Layer 2 of a small transformer language model trained on English Wikipedia (9 layers, counted from 0, width 96). Numbers have three digits each and are written without spaces.
Take only the direct path to the model's output, skipping the later layers: a vector added to the residual stream pushes a token's score in proportion to its dot product with that token's output vector.

Output vectors of the tokens that the questions are about. A number n stands for (n - 500) times 0.0034.
"ture": 519417197451436517629428495372771685463266462532777369491447449545371559451620529480413828480230359669187727576430639587810569487396460440474527733407442679266326865487535574859602500330644486495455421385467507351351533491276646702305606434688648789466326405329208491756491604445504312599
"orrow": 602401398328209414186554183708562523219569255775725372518368619610574553722477421515567468253829306680496559342450484368342568616425483429496580547577547289358419655550460615449650175334677463710427515234340467326316472555478413675539888367509512549643378487594478457437491666374303252483
"←": 567614270648452627341279578283650465339500385927515463372527567593937687587684500495530518387484589785321538306028513586790656339466640542619529626295390500642482690551487670566638274560687430426678767738351592746414563542448368693572261789548322705727395374324278240189656587700636490421
" Attendance": 487667217427353403360528385447817462523473395571561476346493476519635582603500371704402486553274560700470371444488561726489496648474482472627657620523552295477442551564296424514482532479561472575632608370365399367235677601478299415606620442751559958351500432728526269500381473466476337376
" Fame": 698578380597369544500403202743750531425370179685352480324407492577517595513382527453365535523632321622191748500456566605574523517573360423608355647710422522531504695394166471599609597624699474582387440315259336265374593516300367500567671322597624859592477598596642407765661563426504273557
" Herzegovina": 371370416347384582591334500367561662591504467774487434717420491456734593404657644331285621519500647660455805347354692651532577641725426450461496717464287392286508556471615410884496350438593427771159674323267323484466631670745656335474608395653347830733728546599553370578509624486508642554
" statistics": 485569583461488346521409414328415456507387355540529396395416500572784507535460553370390540484443585547628544314384448449529599448618258735556284639353488383552546668572528344608375442416518447522647638371590565421197610503566436041496616392632406647492279331367358514627437564375543564312
" –": 650531443438503514613659431347479207577673585406438463382617393446520488399503506305472517411445455536568419557578369404358437447482694537380742510559516515569425550489457503579625463591451528320687518640615606564556519523585638497411460415608356494454379561567625461569529494522708440305
"Subsequent": 480523396447407542561623549618677647470491344471633259500438464575779487481570431750480539436517409672311558432547588732657611434282523531576516476533427235470616446615203434683552592317598423530450636483479489545471524513497388361497601551539582412602471300424543397477509408500318283503
"coming": 588529426297334523593546455449540713269508446529529431730489575610558488351408707410674519294583298540429308451411641633353648456279540488707782706333399575555526564383335484615512527339780464438360642094413470695343510543615275453372682373626404565584336516341496283236449410458348215516
"Notable": 603512496526500559390579520419772622418507276428533213296417445397799540637468571718516577439767261727143647377467464532696504720576405530601655453614406419467580322519526508674639436504620443448601597677467412591312603569500264301605628467461370285311336119473504402475662517557541371356
"era": 412556449344414618493746394506653591616332593548657490607546656544456310412552839504458569398584195639287607486439634446444650433452259419613486625388592343603538573422643404603639604519517473438379492630548416447391503563443521489413336479486561538611479306583406534336380493409567186536
" Pradesh": 566197764266242433434355194296734554308465423355647716437305330495848500424490460447437381416480490737647580328351617648702795747567377532537414695451253315560399584737475324639400369329637490563245439186411327509269620514804440420693564375548249644831633279514582292402365339534286410363
"hour": 379610384540305519312637426610944462453527399571762597500702650645769704427327696550285572305328167609513472302393714427436714516421385618440496904500527471419546637370268480532574520457608442467239433321550425455260517644436461573423270220471717686706474528371441357452420392547619556504
"lution": 571336381321369457573483294431545533694411319440941552694330518715524440428552389495224470283226613773177582189309687605604525487564500648558689584712283631414269782679386496478656222159463472718541596403483579538314511447733371476315408371628702606683364377482440527350455630228474500487
" Vi": 531345643526445544535356510500410544581282431581420406514472522500383387549490615735527493547530505531410439519574532632493495525502491453361543398556551609648465437425550523398532507574438507603468467611553535627539513603391453592561436552493460607454528411331596425610505420485442408523
" renovation": 682492375385363521504697288638764597570395553561566482557534495485677485451287456675296521517363480517396466402468442597718567526583357421670584557620366458441448596670183570596726385489621417569651694356352550667276604409459319421597576342436472481733547242327301422416540560364391121439
"|---|---|": 344514429538422474651510525393604769555444483785707530521494495234832354581576500329345500414557252680540460514500564478376633486628539473376532607424477598368549611574662627590430473523610474561634574624349558331453686617728448278598468290489377646504456456617486287377266578544586607561
"==": 668543383458333295553520429563535638380516560796333340404513481532698657371630343605312595508598523636504710302485368481511445431617342406635372534304561453665467476574569390514356597503619474450665475590382593419426483319545478271681212555539556589462227548445708664503442470485408319544
" ": 538522415514514471640426743553337377669535705373465411430460301572209475550629503524667468663503531334564345673612466406345382479563519437635336426461608600569604423512661442436375554607296539344678309510635614471632485454537576605494430628478438399364469524429570540503644507532509546524

Output weights of attention head 0. The head adds the sum of these rows, row i times number i of z. A number n stands for (n - 500) times 0.00066.
o0: 463593548495642450551388694661473692595666491516333541415416492519556545445541398817429598571722690621562569492495522382752681414361379453585280373477305751555514413455435529390543589357376533490706524510486519342470658335404561523729387336484526561449420439629525685603683521502572589339
o1: 679559568592497434389542394647408403541459444282566404608571373572540536564647555507756573503521420474532582496536243413547308594497281548506563649598527426627486548417433467564577692424596497289739418669363490354394290617637607534441347363495373463550661683341492370399538430210552514444
o2: 548667362479331637427574518551674456513610526386570474241386771574512523474341634621473430368559509622658413466412327522632235464555473601569510447346401590550294510540407503343627416488377359584557555419241504587445300416410311316551408759449578356621566490640477614329640549415451503476
o3: 513650623502326403650723628365612430698411563549567410666580633433452385550620454563632595728512475299601481751451404546443332617669657524548796472634580655557703439697575405564631569375690619658765673694317383403419618598339519520664397408568481494635346566544405546561376586332464509608
o4: 525524554478445581429483506606420480490661420458445544507362463532511455458570516474524476446575507534525547476601439506577417474520418471567514467448442603620612467443483552569540446557543339483565496559439487545547459430426458429427579501499557548418417505458460558502545506487470400544
o5: 535465536401508574526596481501621449575493570528458633513386549464352522387520673355508532557441341514460662638592544419402563527487546436443460218477519589509596316368483473680515498346478536462530742463465609583509542545324664528563584461424327491599367533673626482541606451311551458488
o6: 531370436314438596597559449690579461459486336394506437530610509537362687364566510602637411575451450592477577486511683689454438484357576609465552586612658527572513268405604396536328545448364453665241431211217590662454323461578528449466596511423674431543518493623512575274491360552588237505
o7: 400404336522518394638436684481476415646553582691483465505727319453290493610724564548396626708518580499502524689494476325380636459278424447509396434300315451662525367759425295549593507551518666277412595603682396434569598571527441594494460540545544659380407523468655478601420453625385401722
o8: 602502560411396378487522446241491430382518482537408467440457460506399511672563449408598597431682663303686559469396377425581360636480522563587524425577562440620612530409405466483492548650570584680541468610572510519527470544625505473455463372645497575651360548273427508625444517681416444670
o9: 461698436374498551647593578476705555629475686610539521537631616428385639575737496494415589645476445532567460573517550387442634370464428463395434714457453475440283564436449419376523535343405673614373538557509613405526413513553508599632319514552476512612508572610566408473496573607638506486
o10: 478406518641511645573474655617370596384394547704573569542279467374691291645287598528631504454620485381229430613530449411555427391508638562380389319288492592571618580622563703482323521536609180459347469653482613568707484384284446665454341455664447499328568497403438289682490451443599664682
o11: 456489683354597704681481500440383696415784436454689712536288415406433532469535466580461533572482592595697404471483343546485414467337714323468426399752705359523642341491456390348374638529512486423701372849647707372424543518540664573486530365537474502509388387499538528622413538529497639185
o12: 426428367505448388503522526525436515304606720534858405425612492457402459624394609413704569580523674700772440341473487528626511518260467638332302635472315572555498577745728385378604301409403432703527533425417628476522433544441387565408560518348566421427568334664341562393724539555368584451
o13: 580432242549401467510633401451506381457289638479345536440666688527664484641622617397665483554512434455547446467546701343447588499445341291408408407389478476332290607490486453697403427511439461400402572573710582423244393483504301485539478349706492591428386447430573528521604392646727604781
o14: 584484502563531464381611517406613461278290782543618636501556639481581666667609595414426674569350323579409488364365484406549482434619560457371387760641491342488353502488613630515371654325499477551438378515446662398511489432528436677407463519369382428490545549342503356606513522410626576437
o15: 614878555301657553420565705623583500416779430416468505514390432398469658472560543587418565532556458488432573608406409426719578505448458532610461310508519531945176672492408606373551626469473360415660542856360754550807283536644368457606408510586504773415417389530491611393499585608401466527
o16: 484737638532540668754488648474450498660415475636448335685435587439650500571464319361665401484449474462519552638734548522464392343394423577408555380405485641402481443414486445622783443392452464524404487371367524575539295623618513500660332508549464496628473489667439482436556159461653501455
o17: 342460570712482655629568446370418441411426791585592799573571593155612401484408563300688657509429425546472338592455537572450618406280680375585486499526626513462601637583466512456706541521175597504408597636425494326546349444442580443584456578312472485340746492581589415650558516430673506399
o18: 593525675527363442645499633596440444601587368328408449590617402465514516543344522452563517369413512650463545511643612476391491577442451566633514435361495616450307588627658433553564359624518601333499685678571544633557508653600485521491432496505350548645543486423408456390367395472302503383
o19: 640425601444487608637443681519560359593622622387611521369729673387449582511314627460541431491511423588611526365583438323323618488510521486536386755457489549484548421570467527423429429415580659406571489650637465292274510657570524524611443367531487439682401685685407523553504305547525497408
o20: 470408417529392557484540283481491433474610548553322554363521507530452460485597526484424436425447500401617447385558475451416512568491386470590590621445481337506363629501510329378563414648587426479390418648711395560398444515511333364430502539458628495378481526383574513484453667685332470536
o21: 643527416563246494375594558531536693538552474561422760448511455610245347302636586522349549568509605554534634422461431557442501427314577280535343458684284585625351645499529424440386453515482481644624691599358534417519546489406502663582285394464610462400579544492719521577434570626305431627
o22: 494515455510282493645633640603648615509460411409598505586554538273471577568234624482618291480309470296336262596547474642389374712532409394653535508498544528427586328541566503503272370503425295544553399591447628513509535445429649449556486469622535576477384402680460416540472373531499425669
o23: 570467525375450482441493386560652693640428775373508536644600623672688572444541527269296459537549331280219409725471533345436506300600700223394522476734382328516450476381669680522585476268611829452646498646486421571622410516335450336540424699508371688493550570572689662628493519501614322556
o24: 521475376546521558606584637675428540592529624602487571614554590544519484492587693470625530445603509389564495426617575304458495499565380610331365799288492636661431592478521402408421292600674272553141401562442625410565353520576378557376384448539603503630413789447454343317457477521711408750
o25: 542529610414364529564463448582706488470434571410465520555462578414286443423636603496607369502565515572427430540598375570572503445587450582386615585460395358594569358598534423610360636556289401525574429663417407610419430355450559472472429553616475303449445464452566532480393619563630422542
o26: 446465601516643558409318451412419584412577629430586388531566471504423408673312534359490539544617647524498563428490477458695575418582553536581336466333665632517652492612455480459409222643626390549533569552264540526667447535376735682404604711620548546613542510362440593489437571547459432618
o27: 538332386245498415401306526561345448340401524416520571545391609830450381499578665637293609538593563484454357288634633437537197445316569347389509335521426476508335322478667384481383462372512426607534536500470536488444349373478593406456621423488555255494475382251671625442449628448461500599
o28: 613386556478366550554665317450473607422607593359314701537429477270290546540568444303474555527579386611452511420593438607440748444369578634401431613320459572312296704500504368449503567521451555540466857525556518583226565648478730465322518518495393207371419674620401480510469512492429662482
o29: 459478690619604642631423566626517416461409727289405374569654503227264337215340356430527652453496389651312641577417519531546697472532399648515691612450301211596618369692503573639714552470384723482682641439493222537467340416401434418588572737423405498273474370409377585660559512519491449293
o30: 519438488378519635512536535486404472544405667632435549495501760436448748536379582545533429615097524438398361347718760376641608767309529514608344645564594487354338172320445694606455415491489424660440505572500524585385261431563787595692445511479353441733459477221624496237291369475521589587
o31: 505454429567839649364489490445306566509560337340350591546327667395616645468505649665504502554593334597575641571374470691771770429643470440594417374582511567370594634547257694536412337649565580522515522517571573594508558462643679390412768569553272386523532557375402449534629293336584631631
o32: 416793508489580348376352516360557514571467488666695626792404511563479358604719504464394411263606518616329492609703457592607431383700468293460652512273194471334553479284605550802460563614335413520530291518635751332431478678488364397450484535450445341436295629531429343510713343646471404243
o33: 490384361508479537573178566644565550580508475508831325571452494261447263330198485546666268456618593522605364539388687620556509427418242591492307419372345543599546509529549450243274653603463374524558569373654565562567488566491458548644550531395528724586527454691556433446567645532673522482
o34: 572464475472466457463535488606648528777610460343410526576401474418474445257548505464590477413694603739461642553580383714716436395412423651636414541466480442514611384612351443703450534564400375585445507487485340369306642478517614405364742671531674392632244420546435638556441416437478330536
o35: 477660500538527495526569653405277435420623260364570440499608401418339519366415583549489548504471481413651437495580537410584505610326209318471490433509433536455512574332431228473533589364292562523610349627530681351472342358713632433535482247441446419443355358589547494706645430577598508370
o36: 574570544549469646588647830378533620484400435504545578569373583420459514383532453340495549580477406501493465533452476629398385471571428504368447330567567576541474436454355468514445611308510445511579651388430562459598494429458452576476547545520398676552340462739611453550458619494721383620
o37: 490528505518511506511501491520512505473472478490488537520508495506483493499511496503471497495527465506505568490462500491475519492507489517504514478468488513511480516517501535505506506483535491493516479511486482507514501484513472498507484525500530489505469507475486496499512516479490512485
o38: 524506367456808401381544659396477387423391558553331412406509629503510542475664470584580568642646486333633409472392505675436612364442566726271520281283557387655485548559497438515308456601605443571465543351573501663571502623545346436560504784406412590551392356515681562399492675584605485600
o39: 420486503571510590688505390344526516555554485617543450495548544363633658584285429501425406478398478448390448606487496590429611551470695537671491505581641465448401572608489576284665464317622580511455454587630359459546503510490522439589515566505548604505622453664438500505497471542273500377
o40: 654462515537409470551518534452595470372385400456712450463450490542478623634447428406592333448456476706550424422415385538537414434533424544455314636685552601453527408318613610388417655310491498532619331210418502381558608441561440608599561472428391593577592472680525488556616568470667519347
o41: 358595571396709349495272523533471365474510678362691304388677456339654606461410519424458541594533495532600563250428598257568690435542260580609596590511551348514416521813386181559750452668419639356564415636290602591496309377708350440544628479477513485493301368498161576531628515570661629530
o42: 369452523383316562333514511750557650249495680416578399429678591253636452508536475451338373464275415538442688401365504373507458578556467507752583575503454615498507321742519675536415516656420589682569568508381521519532389503334541559420458730572391339512484576555440378452676506450425475676
o43: 476547468558395657391636534508434545543531367714291508458575476567654563408466495470399645586412587487538436562640543546322452604475523343694527476468461582591466386394661639455396536442495571504456633585538505553406567575375673433562436448399497463586485625741445502507311563577291381490
o44: 534338575588455595287459360547463327406367412426452582468510467534406343460177526335585522442607344608416555548407585361722531395474431436512459561509408675308532498351606355273440549499402438177592589488533541573460420505406694435479355484445644401511448754895498605640645572475680506415
o45: 602346517425443440472755639608361498569529449598494444507480284520284299235538559672511870541409586406544463504542351494437452657363259468569523579704571543520611616325472433467546384712417488544721614530498584406481414286516354573584534495428422545396508570406659454719262422316674513752
o46: 649554446496349471689454438769327335625468395306408554630517419650259412399553534489640575439577541579538322610584463538494239516374383568441561710459681469576582540431624592401537340807557633623532472516483473328697438467584375294693648545646613448666594475342374366504471558593481679418
o47: 430589435388567426732379379220728558511516289829626339478498376516475541466629522577563640669526431371470714501414488582356713580637663469523740545554364579559596522532260624386523420350490518918344359258536469555544498520402694523588559416469519643518714368631484542439706385477469225515
o48: 582395444687392437553628462473600524533314384525592587609597420383434401521354448375805623484535325390517572540308312564570317387528402381574627581436632373517608504347468402675606338461593798519428390383448586392550592541609636522326518442640341523478616415619358295650472553553383576417
o49: 633411470586612731666459313580504658600550324409244472497511542422389508366419357486390657341507570422565613353144590284700525619557524393697490687542590434568319506438480555247564576419525586507497450503421588427499406718755683454528535528346616785469500759353559553501526759557551267345
o50: 541437263320533334583513477585618549531207521324635425635458498419375447630433491326474489555629581478414773655333464275478565520681456336526315839541416547447375549379397429339551219493731642612511524469435469308582500658478563366305452467510590631651477745488373346690858581425601556518
o51: 344314354482769568802411523482638593699600385268391392760543532444360326214477638482504523445364315596518299644487616262399450569401609580411339647455499156425633423481484585554456641412441306469330508362634596367151637527466497472492759239346367638347535278341497557655532529465661626498
o52: 452581605728460701513752574717341616331385437285368610331601496533614562462450433582414368359286116561460423510323457397454516608537437477480612613639507390479408613478488468433485562449663637289551513511585463668560400495278436577474333421610319605311598408452412487367575639546388501505
o53: 405609616432429489507552580505447651327537595411788561560334358330317350462348458372430472409578442384427388479588514484466384440679424445440479461421507544474419436399604397536309774580386649606390597364349781606622596638689537786455778639489159396553438562378600434499337558362463636514
o54: 413501556522540616483560646602573529709759534528409477577443500544486505501479496622498638432504597522478535477743516585473350426442402598551385585423412592435448562550565596345432429411657446549481561547498566405545574650468353591530540618285501547572514557411643344442527461396288444286
o55: 398510651338412621513514425598619677709460676547562498653335565468554482428553571531512750511553570633328483596740392544666329494346470579515426620622480587426435636559403602638705431346330581769511657593241571640415332335278474425315603481482450284447654419352379465477457513301383503500
o56: 788437521352484613583279416447517331525452421398566583452719392478601302556425734178471202641506368297472247692327435652737533464406564496374316463591433614539449503449660623381495508619565526777553512812520553613432255576516481272427533307684548429609454410292546548618532443710543743360
o57: 618428599480493482642552475434505477455307441517461295558413578547555570568412502609609474570436560511460417562552331544505461587573497602544519471571645480562422420440578548454517452429571347467734367599497431587525437412463453510592457609519365516588637435556566463492327517383530476481
o58: 446591583470360491493457524645348426596410612305245534589497674401553248306632236538564474590628421354564374504413597421605423381617548415683699726497422498508574424375513601553559694625338261406683481589482445481569536501569524589676488584608811428384509593642605395575372419426604261610
o59: 464564393421436525385587521598448397497420692501541662218369492492548329466491390527607627580446474537589335461294528431562505497320416558519523528443394465409674483670257584578627522460328626435561520435491450492568680492477252340717438609469450403396489364605578527637560587517590602612
o60: 581730503657767632589409449527592620747521677581328393738550498335592566536739525448453642617518374359477505580548503623371742415552315625465373442373507409599483639554490433473427408363632163535391601598556527526434420433438712504656348497578564594511391419431333557637495479417705523594
o61: 516461548609623415576549353417534511386310671491590686471463480611674578572301610617483589645466403689344634585407628473695651669572377489502452496581612759359390517609188285454581616355536487316502572482336540316396622453333644573548589296471530394620588691596516468317430270170647617537
o62: 578611636610607480439311626551697563490678541586401480418478666443353502539498496514460530397543529372552637409609450454602271406597421427357490562435404301627641379564531386475353686523421378402627390582562565405387447594491576561418351466464743674506235568273492762545562524710494476401
o63: 508502638741533510514370278028496538596424703491382505526242756501406537416449453383601692404686583316581569452624499506334263575634478648652227347697739451452355630717269072357463515317574354424449461592613484549459593526638171368542550686370528518762437504508766610652499682467325449487

Each question shows a token from some text and the vector z that the head gathered there. A number n stands for (n - 500) times 0.0058.

" appeal": 425517443653523482671634532552471486371665378580473216567497521544574583638547327611521376489503412507610561624490604433385384286541372602584582436461516648505439503485736487474424547428434376
Pushed up most: "coming"

" ": 375496425611561461620535582422626573387608425591413236500462506495596515597517479598546323402528409522578437655509668466476332323500465532590577500463497457517408461377815531399350582433484352
Pushed down most: " renovation"

",": 458493212556411436509700576479511387463578498290417517483472449497537593424477511515443536503513411432496469370499387542513577602396452666502789595343766535388435296471567522387474441581308305
Which two tokens does it push up most, strongest first? "ture", " Herzegovina"

" yards": 697549590538533492543669474477376497586541359651478405515613506536544515533548441478481624438360440578646664512523492473467646468480558543447403338625557533474363471448736479492578488601532418
Which two tokens does it push up most, strongest first? "==", " statistics"

" played": 637531581570549451518511427590444541549498523567405397402388521591489591458663410571529484294356702458516534507522398412581446559546583511456519396482658344545617470616498529504458397496532405
Pushed up most: "=="

"5": 551403593600430492454636531556387333674501456547438551520560577456506493481403468319488562600337340585375447459490685616529600490585451592497446397532578301443420551452580563352637423446416546
Pushed down most: "ture"

" for": 588518474517488399414595470509504513392515425596403397500491546589447525500331362380357282396581401500416477480514498645521231395653424486496583523611581477558270554362611534430455485400403416
Pushed down most: "era"

" by": 442726491561530437298703623464555469451455455408355541510497610636465544474442505477516402295456416346423567382510347548485358559523492633646594640499641626597348499525664500469509440377404415
Which three tokens does it push up most, strongest first? " Fame", " –", "ture"

" touchdown": 782657462504605448396627490384377540518507364615505299535607451529503443503454468401422549306595643516630706452522385374499631412395598606436399439576647548452355515370653434542562515637643404
Pushed down most: "coming"

"he": 468449559643566491385671511500569538519392392652485397518319622489483464486544395572687548365473607489598468532486585557293352347554347432470507359519530651497555629642564452441491660361587588
Pushed up most: "Subsequent"

" may": 388480444552423485545697439577189368494448475523457385546480551460476593332513307425516560389351523414503540520504562609523603471673384395344576433419447504560499423478467499352448501375355502
Pushed up most: " Attendance"

" Louisiana": 397574504620512473567725466658393325584632467597565387523358549550460601576685380442532611431257747521566383538500559415429417405459344450535495399448519604507430510659578494546454588364519395
Pushed up most: "era"

"ight": 725312554466537464481655463420644382620570306768405420518337515585599565446346405486376419199433257655505534513509544615514425414525467615510566483523498628526392542500533525452655470496274420
Which three tokens does it push up most, strongest first? " Attendance", " Fame", "Subsequent"

" and": 442555421721588504350692583523435423523775375599477501565441701657536597476580314392574536242338664322587533480476484463400471391426323654636455544421523527545353498560670443458648555280468502
Pushed up most: " –"